Layer 3 of a small transformer language model trained on English Wikipedia (11 layers, counted from 0, width 128). Numbers have three digits each and are written without spaces.
In attention head 1, each number of a token's query is one row of weights dot the token's vector x. The head spreads its attention over the tokens so far by the softmax of query dot key.

Query weights of the head. A number n stands for (n - 500) times 0.00055.
q0: 408610709162496655723550393379321365657417391640614297436516581724539519577585648395402483335343471444449457644413704299454525755653622317437604469627651458229587375476457511632422531526524251493639468245589507607690364649580512615596600500640851574273425313459593489507656500485493581543409466595519677564642418558367496223474337565588526538695536511465518366336486577536270463514443
q1: 682471747327494645730406452353521487528441571625364506458341574646426388460529481645457588378579411366629547519459560545346709414430718487393619541721628614475522584437522445471516579406417410437465384454717500410544500438463584601361488391422636746308530595454645431476581639383451541697424488679634433428405678520687386438336525610420396520428402613303559360604448530556406559424298
q2: 437519516398388580352487406483243356530395415474470497453623466596369625521447659651458459107598552485405561655617662525555494878578473462485354651516405419546579391422606455543572571553520393469602530470572477297507382397358588485556355326631589625409408503516634589459480397516588468603346515401532523567595415291578539273425408585529569758509362410563638332451524510497444355485465
q3: 617470746368444551551504424547511631520347304468428513356433609831486198558534523493344459418343406532450427510557348688352590416648523517584606532572585403367583552522658445604544532582432631355591458581821481341678452496465440579469388496381310459439327316403749396274539510490295466543613554535613511417575401671558532565324547374532589486524570395486500409318380564750789606449469
q4: 558336248737420440386233548778678524518596543429518475582649545585732535711304301543496560599290337294570496537344379795543436589321580679454478437496479363647544663441325518556613276440486528621448521547468344387520459492440606540519482659701441436631469514385165642620524342428523289398550626465309410534524681736432633679358589573240579516462511744492550411424701449667538626317407
q5: 640489443577657554519387793345297508388559686476463569370386398741657461500724545690520562707533656325440669451633380616412320360540731516665414439224561574462428753489541390332403536562592471259626449445739496569431658251424544549515560602463362778460520529233601221319565421298484695306471496571296556398528632504539445386577799414548353365586572520581459444482291637717604535352484
q6: 515470492668655541439349227773604385482508580520588705673471378527667379587492414580438557604435354496414511530395504504389576339579676500450500152538528449545467658525478424210344608355486472463575410576740382538496254375522325537568206876544308428475461533240381539611572586492423465430568581902319555407368462420622344560477593522269599363396653864628456292619572401455591462521574
q7: 433247372562705290396430281543496454550553601628400458396427354644446458620381467578511580589535452441529449579445616496319394602331403530553424379690702528807297421631561440401552542437554524421705430691445604252488512579514744514422349465522191370545594645511318481347402424821418313374493435340327334628670664469433542664522467699435560439192562622543731519579532512560515515660290
q8: 399491323434386619588393665541378390392454383541445583448421437395535710471401512390395508400486218560541456389631494507450615666550713503431553573703642572556553538511383554557382628521519448401634705627519489671437581366329519471599340513556414530412411646549427279528573420303518533599554550485522503445428591465578261357497473606401621466527482587652538401522503632321464403568587
q9: 577275510402627806581581597261323568752478513393613538517401585583487389503571567601465687457568433523555630617378468514326470485625422239692406510484695470551515521494515426485379503541537537503543403390614631358562453520582623533509398320612510559371298453462689595442503611475337494407479491484783484671528388532612613377435613551535441522506518570431589458597420662614649450491414
q10: 293646536695493390486346548467511611417444525532302471626538393679522454406558534313756806422552480267638380596280525397586461665418470566480500493541367372530416411602543673554637529383450449531568318608518542531396633631549496580510583507610475510513661471479482332436587310697497522453422532299340532800384703572424520858520251470574472489583527341605661560516549482663370323542412
q11: 358343433550365341595553609493530535480469557620227375302519345510514618490615341436555595481494667430570543336607486402592609630493464531455375582623653448540345480531644712614341516710345417331510676481287532524692661332551684263453549482336518476526469519524535448392479531251684522680660393434563281424565473482371571577487480424633486570524403295471429364378423716730578548389507
q12: 353345586657597424450444259477676214369736279493305625751406513438541464541714500433511527545655609567521549528328626150567354570437459550601542669539510432507611352480573476281114618418451550475401598333373547834571419549571746469464466571549707636497623537307366405617372708385600490403426517427411515511454550429571565524383427497504514437283507357436363511592435507669578619497416
q13: 266527098439477301609718405447440650642385350764556405521079316512423425562450367480532285646489336588398428263473444344605482367500380582471662651356350511594451728407361430335453416512479512510412562533337424419321767553738391428562668655553484182748571695682541615715626548426605468275566572488560520299528504541395522456566580470552570436633450388549504424493578476333601794529584
q14: 533429376598503473562416370536370192572611497376625421503401548350744742677500500581525506482523552523488579373632461339494491589606428374656512418550440512500497266621593497595652471372372646514574415470356561537529403579441422606581557562473526438538411515348559440369507411466497745458394434535674626835514509555547518722392579612487438542311567589621488590506610636752547459608589
q15: 557555574347467524399644692276582302623264351449461373548398561580395344281470671359294454321563603581274685522331322354748426379346450323507366473380400596405496647438507358640489496653452540560412493361653574403512436713623329533459770174620885522409481613667683538437559511628316541457595510630569418405514283325463607323456416547269545654549496423347454385424571403597396508584416
q16: 678493402453551624388446604272369321716492422672464620823782725447512416443377551438500486415496846602427406370140426543574557515473367500436424492234452482536482356365782468400306602575408779463227444386449486467445532370539496326459288292793673634514561443534422606490512546481481466507610552538643523492503436430675699601652537319323762596398584527500393519466518442540496474531592
q17: 528640542473482496398538450630532500546371420530649592473718460585398507548305372508552333570548543596546486419639436596489490286388553423624560515558467611436369402591721270550707288376327454752672466431485595518390426527408542599333542607525405612224275538644352670728485507176325390377678675426650511566596405587533614611252670549302515814628436556439500295503531405653464522473407
q18: 496604257362458570240299397500389655597353546596559591320553668101468702691474414105231455275430617504521530415444555773482671349514889509608517749143711529598650327549432467552531545377432537465742405630509434574569429481409614636469703675581454487248331492620422741619440491676372456627529724469586573504404399624553458306544466568694434382810819392745374419383642614065329478467563
q19: 410540644602542532480532475294500626513514412760539662449640601521623459484641701662868446400494513582395454445275692636343430431337591544481536514503503487402385345326598465460439544470368482590331440452327588336479540550551402291530455581569560507652438455390310411349624510432541534308506310703444405637405520391678471382724414346438355458575546417610613413351385461442611446494762
q20: 594519787520312528538373541472608456386612464409551324706737351726421500179629429568582564652644466564448441544485524693480623399445584450432441328557651653485530548549459633338485321359570512507466500533644432689460373460500575563492761544260412572479349583144329341240568321618420535404334317391610722407538553381542674349243686433457298743519455793456525504482417599434333308457449
q21: 451482568646671251631956316505383490487453705544246487470632470105388381615142464612643434415232417452486423261372176296664226523524617524504328613547638487622441370384802496486621447617432520430417544607529565361305806667706287681281603250762436104640789553832568320683534719411692321613407409481259243481572453714365469337495495586414556625603482452495852538603451359475486519548409
q22: 396381496492286512684543428472459598486359681300547606297442339592594465500620441178450521312422659235544555522518294522438432570399464413610234626666479486442657457552674400667538504440490220490667277307445447347747625623394656442369482496707421526673679268511716431584401592496428562642436375485465574237696477253384586356388456507481410504504504777476658264445536680350489534447481
q23: 461588360504601278701632397598394492471413418430703500355569517724531458197756424578621490373514507346649612619463789851515419515427432575384547543410761433558380597362615599386519633816639333474548409390383204589554476712678496395552543418396488489420466394534488598382504625530470609475669441686285558330673504523708581605533344536359515466605536614492450435521553484095515526479374
q24: 326538358763669604338363591401416726557271509451431440551356519526584261709322612784535225466596764636259360389387438378500395784430344419560562402334633459595235574421492476693517544555341745235378496330478389546433386491380363442678447344500808262616556411755567236460500596393449589463665492739535337431477555575699480711525404442465598395298525696674366526457783620876572367679526
q25: 576272313692527177420748517425609707500581413637135620405517460309309411587567384446561422505463653358256423623512451413360489504389489552410423458552658496434543519640327643661436608536671682588473609473258586536633556471635405492385523588539371381859625606423819480437412756356408464588635489337434426468286440185282439662496531400541675467512309569751341737661436546470425556701622
q26: 490631193386378272525595597555485500658561646478540605451416541461577607560545579387611595472556686401374497442349279597355434469691658613523497555560452563480616288623585523652633411371481552484476658327346638538394447537507307728462500302558357517477610437493620678513423700461546490571550455432569427557554447449357517302462630806284724893285672622610463568455520438621510331536568
q27: 470508351388623610615719525287556574691573263550511481740556533686517241568559515595415771405522254560485523531395459409599365372443607544598588450787610288353488481342435523132397414595420559535445253462521259480471509735481384369650351246635504322686625511552504415634716419381393319278406357780410310424601504500480632639512310496467639414576718394421659418682300397350555424648573
q28: 380566352525504244642656517529358516208596661295662437385324457524475600630539581566484459518507438518650599420604577306635619458451545512600275368547322508634500292613371522636924585390540404462364411444434496598512525720463533588563538446268471637378316552636611272298335685555366597344359464649804745488514520627637358411395227821617248605544342706376432476692500557525418393423436
q29: 596529562574468528418624504570602338611640345566464437584399649208624356549655424601447556610654390545446410615405538440554496460381353511711522208351531330529337389459324662592367497615449500242570563521667538622550252476615438442578421410597481448402730732172364568500410500612511357636518239637477458492412485279648670521596507529378600466579547576441454298736546697280230429708622
q30: 372535437507299462447551436348596397483496448736487570489350259626566518460430400629453457468580462633376390326434442545463493521271418450297702637397328685469703476474514403399493507648584523563552583288574483437401492608530471343584469611879507504480468547364471572480544601419673558299500513475329588343519743423465614584622469233710592598443140533637436558601406750432416585533659
q31: 500482420450411422603603614647504492535604654427447766401396380354584511361493668347399431421611514514622603387572401449295483410319599408282536488342459633611414338581535455500624248518467348477569268493684706416554614492441340589383832581599296372576370427638473377569569466279636664511348612597564374667286518489493256367489575603357691568518450489342616409470361251472262345346429
q32: 702486252523507675394394625327560348549556450523434562421612307463462522548518418527407534429503471565553436539457489475349573568560465463448447385134513535528447542601299673288271702613553465270507421507397572764576473411452580291598563534267584482572459365433785582619481608449774407641466365739440640522550423542507566578265329355316602553577529418649448699507829458461387706640564
q33: 470543517417519369500578508584374706450492388322572530333322449593223634440595210396650448559481644407481623661738595788677395539443634456252342342301420330334500691654297451661552526647638644331469537496309589512446675592534529604706527587446750528709496421367583516485475536365444402508380482553234554520500365512532534150634450604716174512524204280446280778591361541278460392441443
q34: 545426525521602487575671328368483345674548545508669618657491500620565580626348622394596346509504396596332732310573378378390173485536523034693641307520525474534702534540553426442422463375364868678473552444484570691631441442341663435402519652295541527526377552612664508628389624472508665523530442364403577409625445373453388451185554766552382900721342319438597335522500525475543445592464
q35: 476679548399631705493526378324508804634699347627381671404543396766322325645486500463347473646366346624636497304493637570589527402371270500604649478378415374472517514484600379423450520532604561659461342480620563447601389485463415424390514189459421660309522459435816587690605606414561555393763490482375485334477600467482588407588437344526393570532409599728520405320432459504660489370438
q36: 456521518293561278535511492548658474306748559574611337553481664532526583537352479743396553412646587606620455507542628196427276434395463706530449630557526517778435422497517654389426527638568459625437570305522477553504371321454610651613327330575804444427722687625294726348463504613496552432350582421475643607445617456447483544472207575398641471432528478448551507604530610549715354457641
q37: 666547534435584643540700701561480266406360379360594698574464606333364334617464309655452548211589582384489567556347545492421345525687493453466444470551353293387620678554728637375739439417682585497361213521143239453473438481548523532453322660479641312548706706566428636615527541311529381511623507426500428592470518413511441484482447672370529560474518396435583519693452455406572526490693
q38: 480584426571449489472378557507500611442449433596568403435550581391729359574199261467696330451630629543528448565444629578507443469474397479530517575650562395503479241543448665647383744582416644532496594831500490437344741650470566462397360247579284525597500480670452507331466569667536610414352342692401459550523646289475338376493399466420429259593486762422581263572706618550436454473438
q39: 481718483547587304467666557401429559547438530219414454474442627542538458658724735662500642333581428584572666512368259261559291416563441566454381753484530368460739367440551276399349765386638674616721566473453611508509162681619279722545587380698659361316351488459619579813457492889348418591465432437403525376627304491492620532387552468542508689566468240479555668526364491399480319786571
q40: 561407567544775504656398832492459461354666607524478372345711566407512488403428526615627738401532362496548607496559661705288457641332489450479581583420395699537518424489445500694572475595462484490649525590480624444346451272578610371326474301390623405297404410404299631493647504553318431317475472512387642623510773583251331603770296551282341219546615733416637613500676382463594370327407
q41: 362547585628409426538565554460435529718676418585623331619603328558333426562622387359442382253488398606589570491509588493490408411393430487696494467475616533323378542515546604609481562588606440458571565527401391416510419513669415491409703447564434327645360583599395548459536808560355560464497593359643556526471208490447712429615399567422387536573608696424503600454607602544534608518420
q42: 604475336584430718372451582423297508577600412462782562382257457329584563648460287390418636654524615387568433377361281668519531457624633577572507618317581483249752500392451534590511229504550748280572596528393524377352535438387458440511430607440401518531433759644527493524618340266489420285589456545406572592443216401620535488536518451485391553526457586492583766493521584582344540429858
q43: 657709566434489580524602483562436431477304475463436474297350475207520552455449580307344474464297461352492378291381435613541619258650583559437462718441569444622404689576310522527504434743360529640659548399792540519430833488441618809453447504394521343588647533504447699416669632453441547458544892480557239436267571627633224522446673538536433528377423383479537214392511737454512761339520
q44: 467700339475676551558650661421616357365549425436379364370515416535529794519271436658601445441529648587597413301476287453496526436486513607338204536589412572433246602513536597419534458555538566335541316405392484537572459413384397513397414608497410757336448490625482577513396532517610403679636640549493468538553287286524340550398674620585411560611335331478317458664409489566462655510377
q45: 333598548432673772447599610436492698394643440774759643611517594601373352630436656647232525856651395475363419529384654250374247560445500554399448504531549529393352731613297388496527317378427642483500274580652436523504254468403286470724489472515432629546589533659707477667568543336561500566507528535453789481441389476576395392440537515152477504596567574416347367409616452492230588436484
q46: 609594635472585533492151606652350504581577536504449536414696444383456597471428574639558400452342313343273500673410386373445507351418353573248585887450489442604489639482765453474394393386486179405508672554648628394516656219729516589640467540507456561504593359287385349621384325355664566441446384523539710685430786667572431543489463581371595524615254383540427469668287468471606492344558
q47: 251676492434783513718521690337552549454548434492390444372556540504434460496429450521710741613590274396458389309345492505611474446504412436747627596667544383427207489405477272742638429298486605482598455655566541520442572609697475569559466296688629449422560782540525605367496439401413518393365361528721484657641532327224572733347372427561559488396306719346504594493380356781630620271180
q48: 629482489343475516463355739627765679546638327569405555492865423496485765486701336094384600542517597441353383178619648513458701529474235482507582408279419598564507454591408618554628617643376504415533538577473311642481551515538481617606627454528569734300411351597626448308604680551563537528368527556629409493443449511577368372562328635481566436367378485458479394554382374575482301442406
q49: 524647634496503587400689663451675371435388121589520349531473688427652656685532646626391460609594350717330566452800460561526288528412469264567534448564320510538562548431816325504525570678451545630479389524586513705422496384447415338659387470638418511493529446363652254593534522322753539497476533609518493442542788515620473556401413352449358548504476547668415379510470404489553525613515
q50: 513510349570852330504467440597794485425425722581334440355523587601504457460482610640540424415590503377286449643441398732419631372493520653316425593624640588665538578716637406521496513500484395607563350547696404584552534440553482781461643600610404436374324326450353478378630482390433448572497585287566614349610595441356453348563528558645691565539438478500449573292742415382514699596301
q51: 481454569555471274613297687507341627404453389317402553303912352520428564534395574493503345323550572799355539497558493527421572484763443560434378705463588535284416538528478466451394544596533341382412609412510494273472489584379441381507621622561462569519423563433535524636521524510706579516509564409490548487527523421408708530802387593425775544557597330552456497467538559643569400506534
q52: 628477446483642635377566635483465484500311500285811597577743547480310456358646369409464738464545344798357442458414635495438496360525363440965804296428577307639527530430638534645460601548258339419504579492238567579517338701638599415401435217584429536519629526440359605474359690671464489266515339565443327609478444533571459299563485708345564594620562654388606459493485583658575548271687
q53: 373579273524570565424286345572492524416361297576522439603529611734274481352481634397690550582414635521336604323530701574433500455308537220464518552867282504589315522426349529568599697557608378442583655529576586712623381492504488637386383612397488576604527265465285535407252224569412395588489468488252646280695611615359732418530385459504412410373668539540736379391424413553511354550402
q54: 570309514640497357430545743426540479542524566514721639471573564633437572655730445490524347561358418560542503380405337438510519513593371480519451511393546468399402465781319551487553459453561628613371456611454503450395615532321486429653474777600419316654398681432584449581651606473473500532513540312555726673518547479610405644613608519448346469581661380444771689328411368435393702375428
q55: 443548375555605464635488288382631445435729355527597553322226312339637489305660365754267500654521367451504384638456252539294425482237507553606525465459362829427551601580609539485665578500432536347397436479559381552547589504648406402496125594257531567412705678496316298472583500350470507380486458753477422473469575531537621856478559525384571508349621723469489546528404699456474417427431
q56: 576475511534566531514417400546421406462673572372562449477354533426613419353525500632448615253313671636708482497418556479346151812567437369500377360188483683581641667403510589693457456196474500574621473380663517514428539332418718560518622329749652500412456641438568522395318578478290483517623510570455601313431475432597373512346472570489500306522472600314607537603675263348359427402478
q57: 522500405334544427523528379440583555584642405441688322659603469376303469385594478480627596556646530454371397346597398487527382515434478592865672834515277374401533449549441353519636375405237270487567282468484514511373333460404335592572573349372786568671542443435330458762611740337409528588521693643520449734514530583587756594294681540512462449466426465381309329361486366626553458337411
q58: 455655530420458613409216496527596682570467367405608462307293467526325463407464553295455432641346554627461627616632666471375434325725514621386542508595487483472681595409648514626605247540670465438403404420267657677135512485438674528398539416616458344479389507315340596480504660504383357440596510522571424422567413743544562414543628557665807564426425470152357481601690553500344522650377
q59: 483682583606374666456145461595690541584371568704410459633726569419523482527348518413674452364466439565415468405589429421436558603657531569414388511391376590260602577413595682228478405351606539735400538704534581615265293508357511489373664622521481453687331490367549552442454396449398437433589540456623654441467507655312279574536652380645609474555280507637303627353376451235518460412719
q60: 466488304426451638731472346660547374508452410569507441424466564500321396275574911300608694687592565324546473451301557352658467439496466618474337271523561392621557331717696485427621592461514583424592434370508705496227424620522658364227459430443467656427599444353626456595164444555629518311371287464246399500596352382352708491426344591167390468472473684566481709554456402479407343555324
q61: 670309497429531459455500728524486446484589581594364518755429450391463536500416554473520464563524497588386406528617336489446601636643547516515406629458572383531365509377525521554471284523707517626417552392412524545355976435540534494539472510581493339585385537323493572394500629263380624584537497444623587598609435530426202398378570481503565533490490454463549360161414470497616627606520
q62: 560438500475485450358406303169294390455368467894447363466410428367410332385473515648496342285522539456535412637485520310561466604670375571467462562595641504450515424438549481473488541543608446318581463493603592383295415733452586210308508591607521480755492675464512388603545307326433392287441424424459296636496386807449283598777300427488689666440535464475485654659683229415351924445669
q63: 584418439469327464655517585395518465592305421539652465387359709283430611543575720622419234690284676708333893496533565668552433475569609559453650399458400436500731464581472236516392496454542504767541339599448293670426729588410457241496500631452469246418572381208500394652627402433872633508606376798401751614569408726641409509517643362436429491681533470737751483316456335509409525605333

Each question shows a short text with each token's key, already scaled and adjusted for position as the last token sees it. A number n stands for (n - 500) times 0.0017.

Then comes the last token's vector x. A number n stands for (n - 500) times 0.0091.

0 " Brook": 495431518475430401537306656598374471447352583518528576514416480319531281380441616347414305579728381530462171489755567719560573599477457504557584513416438514470515450635470450534417613349654402
1 "\n": 515468531548498519571523495599494433479506617576494533518478475388566342392407577334578239540729259557514210502696539547403500609601528449580540581496430525439456484520375468460469419615590483
2 "2": 635730415598404432552499540653562473532407632503414597509515513343447413325396510357492326561664356607531133523671626496551535605551453512540439531464529389508462529566358448498476442586601470
3 ".": 487615430602383523569472522574459411497393571492393577593478504497568471311429530457465232536682354558526193468688565520441582622551432473484471471390493575449545534480385482532495423526639515
4 " ": 463657390591377522462388526682392442482284628593402591556454567427546371324411469356429317580692352640482107482658650588473560660519514492531533555471453507503499517523353409446427482557628480
5 "1": 279290471373517459561510416588590506595453605559380515541512544346447414375385473371455352551622350638439145507696648534518513605512469511544526546453515387489508459529388439522526472553611492
x: 545494475547488566343517476631494442655322521215721621496536715443595411465597497595384338460285659434576682653526730640368330570439558444551384435557424613460469506511493374539633440477420469739554361533455524443514361492330581709309508390528418458652434410344623516596322440521622568597628693572484472603443352446403488422453693666519586656542619547376534266206490448427458510464427
Which token does the last token look at most, and with what share of its attention? 3 ".", with about 40%

0 " Rank": 470423578490485446490378629562455495319351551516503598560391511317561300386421617402364252501741285574498098385756622708500615606513442536506521460483496555420529516553482497516456477451591452
1 "ing": 640446519543507417570384575571447464419398595539467573515430434361565460463458593421467284571665287608452253513664641618626599512376386560476550522509466599481573443591442542484424504402565444
2 " |": 609514528603445598620502465600486389457416627556384571542479504359579358363463586399555272590737343627519192411643610580450561628506498533594513525503482651450401548522398378437492421614635474
3 " As": 535561568573546526569508529658485437454302591581447582455461518452589381404415598401375343553674260546445140509676647589548579518476456536560580387409575574495536431497410469555490568513596382
4 " of": 457534415475482500628551410585575332589423529567493570531490472469539341464443618344509283534675319495450258517598611600533533533623461595512563494503442509473530433593493449470403516432527428
5 " |": 397510404459429466563620408539545399548395595596385536545483538398585338348446627362535266601734321603520206425642606586432543643570525507571525533464476623460445517515383413472503468603628479
x: 678338601614423583492430657541443492605384484300613756439578388500645562698503611681388455513397358489637708498489513520313552528556712309525520562624565592440496646585620267422568421369564480577583385517397524463631388461422503504506391466491416308207257419517597436573475586450433566450555674561517470522460469464550245460493732458480338498480623611542577446233322608582636445306510
Which token does the last token look at most? 2 " |"

0 " |": 473430616493552588540413507585462432442419589521425578538431475356626303294457628364512216553764314555526156376700596572412569613611454503602506537496581583416466546521385401561526415589663490
1 " ": 589332665536536628402444620622407446425279666589474597548434564311547308305418523312423351614701351628426047465642672545484574668499507519543547583485501489497496436580376386501468485553618404
2 " |": 647443544677447558605432467584501396498392603574411583600492491339565332312399563362439275581713336658480183433661598594386567620610445514598501556495485606460530478476351470563537390608636475
3 " ": 657651487692424571473383541680435420497278644620453602565445555326564304322405511338396351616701328658442055478643676553461571676516498518532568577501452500517532426571373418516463468571615415
4 " |": 487671319558430475630531419551552396543392589610397570605513516329565330314383562353436278582709335668469180447652605587396564620603446513596505565487471597472538466466346475559531397610634474
5 " C": 444457383613581583608605330659518426564339608523457635541468497345549338280402591364410336547656297596482140525707632628435584566410480551524556499377564520530568447523410463479500512464656373
x: 559451503451354612538520600429385450574290406399600591545623590568685509458440431655461461629298418259613615647563454483160335601581334413553236508628166536579695484643568271581555427363367569645511400570595686453560347515321461576539616606543543500565453511452576487632501392594490558526451693456634284583408539415516484529559581452500493606545668656590359526358381414518518411464419
Which token does the last token look at most? 0 " |"

0 "0": 533353646514423525492446602603503493401386581553435595543355476347551290399457600348488291508763332555476091428749610595507593559520490493560531576479541482475474474600444464497447455475599404
1 ".": 596422617571475584488403546567406502469376586538473613611411540437598378342465645382430265525766315483458131414662582556476558597592424482502500536438541521481490502556404461541453455514623504
2 " ": 688482598624474599376430621658378486430288644589465613532425554426536339339424519342426352580689372622446081487663657588479576644465531504501549576457463494510497474530400411474426515539639439
3 "1": 431810365546488442551434475641578450582409606556427558535479507353459372380401516361453370566626359622413119514701658537519536605480480512519544567430523385499522431529418459540508494552615458
4 "9": 378634327519487417508513477634539413603371547621410474622473511451524402390364519393465371508712399612439147493713600527487566563592521594579535621441516445461506386537471450443455495436613434
5 "9": 383412367384561401487505413598560426622420519575431463558489480455531449376392525427533327532734416553474210527711571480522536492593537619449539589508511412468459406564482466445444564427627404
x: 481443689496529566615671450429580504577368534535527546468420471576556267555431569473513406426293511485528573561484566597298349348465542328546350565563530545480786470623562496525436523308272370566576352355487551533541326572397440611357593604442616479378248395487555617824513632387594725450524713592557509537514442408455371437527616624617732573420577496311660457353454456576417669351300
Which token does the last token look at most? 1 "."

0 " a": 509536531490490503533422524562444505416385552534543629584425533443534326435463686309483304553735225579466181439682542623450564570564490414586516525407586539425535463548416403548506436529529439
1 " potential": 537550439543509424509328519568445479432396591505484591606443500445579403374478647322466349612637260685443165537649620673474557517465507433466498598422479495445600455457525494501484519438493416
2 " d": 519560610534513446563417465676465480469357628533529616579443535396508371324478598299521346588656299593455163518585579606387594541477463478479532622431503427536554383538454447487479534478585339
3 "ang": 459622451560574416547488457588473436487406596508472539510453477420506467483456522409490397576517460549470357499513500572626582489385381384520599568489515565538596377495476604537465520361523425
4 "erous": 441559432518509490613489388635490489539427555569432564569498536450535430448488496417471388611581339575423295558571548568517625496457472486503552582470410436492587480512491511493469448426503386
5 " enem": 411501459537537585585567463649512426513344599562464576531463616466554378437515605421364381617630317523463225554623600647447568575430445480476552561441481496475593405502489503468441562378545370
x: 521463323567447554320533610584503478470334551376359542545339421433552659492578708573554288513635480521598665404461311490294477455605402415623444602550498643423655558649411372303574286319671501727647400314649587550610349548481440540515596552695325445361333475459611460476367399596545461691370541428567434592454577465525407556335701687517586612434709530507560452396330399644560431413593
Which token does the last token look at most, and with what share of its attention? 0 " a", with about 70%

0 "ajor": 436448551487462460503436649611483460363410559507541607515406499359542349364432572371502271494707369519472251457654556614469626512556501538522512492472426461480527505530502465481418478470601407
1 "ity": 513399552561544466478410596622468492421336562547511577526422497316576333389429636348457258547707345536474176484670622625536579494541464425476548515493482491485566423543471435539444491466562371
2 " in": 515507490519472561545461515564459471507340551569513547584451550448528461413427567342549331510644359578442257468611564603490549534577500473586469526465533515446530463551427394464449446417544411
3 " the": 540512486514514524500477482576485460471440535556507571525475515448482405465416594412599333519685290588444240482599545593416564508562531448477476550455539534306483472531423432470460441510549426
4 " Senate": 438589520515621595623496574632493405474286602596457531545470567460520338329400603405373371589640312570458209512613575688440462510465520485481487565458508499344597432496535437467480578410554446
5 ",": 480499514468422504521527508544506459535401467570422523571496439507571390372462606349539401572684367504489184533591589566500565493544548440547464524488582547412557492540402407460457479502588429
x: 445389604692430424494548564558591262579322555324405662280544457442511515660385496626521223544526303319562696514579378321339411497655854334540418609431536573478500523561708388563552358366540561500514453447446607409515445522415422604393602489531388493473297159463560511673462607493444625528532646413594440681457512540474370479576664545645510565534635566617556508342399616498588489422551
Which two tokens does the last token look at most, in order? 1 "ity", 3 " the"

0 "1": 519359609495476529495440588570486494449395556546456589529364487306564256394477608358484254523750310526456110435762603612488554619544459513576550533490540477476476478627415431507465422509630427
1 "1": 629439583571464512520443562594488491469388550553448585539367498306574259395474612360488254520750310524459109434762603612487554619544459513576551533490540477476476478627415431507465422509630427
2 " re": 569545579533470498538449548630468453519436577485527590545459534528561399384394620348456304580691285619463099480699636644445671634544440502511540533379477502507477419556536472550397432466594388
3 "pr": 436578461526511434523495511530488477526448520509487568489420618414543462368492559353515299583613358637498239433725565648395580629501439501469481469463456422484496415584483464482397598395525449
4 "in": 449545408508461497535532498476539538545516502468430488613481553456542587495465536497513314470573431559426324435672626533530621573523439520462483459446477517459501504603425537589474576319609516
5 "ts": 357493419462498519574491432516521451563425499580412496508529553432543533431505594443478325601633365573475201499661628558541621467502389430495554562485481472557580445565449499514490543399586442
x: 608348418577516479418509530663269364632414574369498517696396383578574391534426595497518270336468437509481612659594415556460437494629511453669591621676511744579550492487437326392640232219446416560584456289562524490531350622381463581379623398516398338345325603507746561594290452543530541517590671440524507545472545406472410700479586612483558686572601570441482633378389595584487560522264
Which token does the last token look at most? 1 "1"

0 "ublican": 488410596473508446530404632553428463369381548508436587529391484332592285359463575405487257517750344506487202408674572635498551551536455495477550537512523470440474491546510421487434468401608431
1 "s": 555423509536558425517429518584465450467355535525440504521529552432559440453547607340523327531638388560441243526614617545573575485496424540417517515438507447480548469512554474490465594418629444
2 "===": 520515540559476480514454539563436455495401568540485604591432582454612256400484670366509257548677320532498229449669552624417487564516485456481554523506563495478535507505425502485461425528544545
3 "\n": 506522476517487488520503475568498486467461613466435556588526570509539390425347503320478256551686282576523326437678524619424521599617508475601467576525465529500446539465435448472476391619517540
4 "1": 164487424407566407550504451618574498579413628476387552521492556399463403341407492331505296573657330602497177475701590537506493597508439529541443512496584393453511503532420422478530451524595516
5 ".": 382457382440453409592511477588500413550370596505394553626498515498567468321406523426452208550691324581521190452705568533440568639554451484490467476399507591428574541458400463530514417547628523
x: 744320661457359487609498385599420390629328555275646661595544465577419439535523652449459378459275596373672658522428400495330543611597540457597446649518616593520483696703696272511404463299435609496581327481474429415551259479471596604349455425543433459548467367519617370460409702619377447698528722417480379581365485569580533499365603466640474563359539658572526492344463561363485577358504
Which token does the last token look at most? 2 "==="

0 " Bart": 486437565449467424604426597605410462399385576528466563474391459366515277428415578383477286537755344520464137467712586697572620560510446519574616495442502566516525405593449452579451560367604357
1 "z": 591438533513471406538470568643424481572341516564491495533448527325480462456449539360459323558657451525447207554611568524585611544495438547562560586421455531570605427620430467493451619374620359
2 " won": 568518508564457530555446531575433423443327556598453511594421521349540468473382620331437291494729320574453128447660567577547597604529488553554512550496537545419500483583541468496466398421575380
3 " the": 503548453510497514515527487563522460444456513547484555547483492411458429485431581414619308482678316581497215472582506587429559453526532449482470528447565544286479506500408454468484396531556435
4 " Brazilian": 472581495500562514575494493657504413465331594564468538509441563399545417383419537353541381551652399518453319515611555584532532475489512465513502542486467445432561429512481434465482599378579391
5 " K": 391490398587662643535637294645528373466321591567483610485401486368538325384387572358503328566677356528493140530591569581503632467447470477576591604377484544584585406476439525480398579458598322
x: 590360445408448727503552652477491490687293592435315642529600440627506615496524438506358414667387466174628544535560597392359387441771325266573447554529161549628628496586485477509573395320532523546639566464531568198580391487372433602295507556538403382380464445482580468547489437485506539515465651606631462583612638525478466703496626534564557474576640709429456531344355393596534416511423
Which token does the last token look at most? 5 " K"

0 "1": 519359609495476529495440588570486494449395556546456589529364487306564256394477608358484254523750310526456110435762603612488554619544459513576550533490540477476476478627415431507465422509630427
1 ".": 593417623577464573489406543571418503476381572523473609603417538413600371357461638394424248518762312476456148403680564536465563618598419495504513539457534520482514516559395490558472424523612493
2 " District": 615464526568618390539331568623432438395226603567553545567520504349526403345371606372361389506614347546462230477611548660481491477484484513459468519468503512438650406449502455490454533444541456
3 " ": 610639497610457561437380572671385471473259628591454577507428596360512357340429507333466373586661400607445128472601616567487509619464524508541531554508463501473502518560382398436460507551631446
4 "3": 294634414465592427588458466649495443557336603595439561525470539375490370388388488369451412593645332591456156542643651533558548551517481518538542546507484418500527461564423483450445472581646414
5 "5": 319436388382578423606508426585546393558367573657438501579490493425525410396389517392448362566686332607454120527694684541505578559565541545515550607439508468545527434546417480423408510509638438
x: 589253520456437490457513358514510537664335511309622768469536600377605539501514622481506390520289629504554643500445588618480310517568530178628478538634424562459631502636436306521565480394332500717562363258430631505511466603350454613290619472534482515477404380461398627672367615508556535583329666575555351566589518374551306428445647716551677574527648509428583416371515449585473530298410
Which token does the last token look at most? 1 "."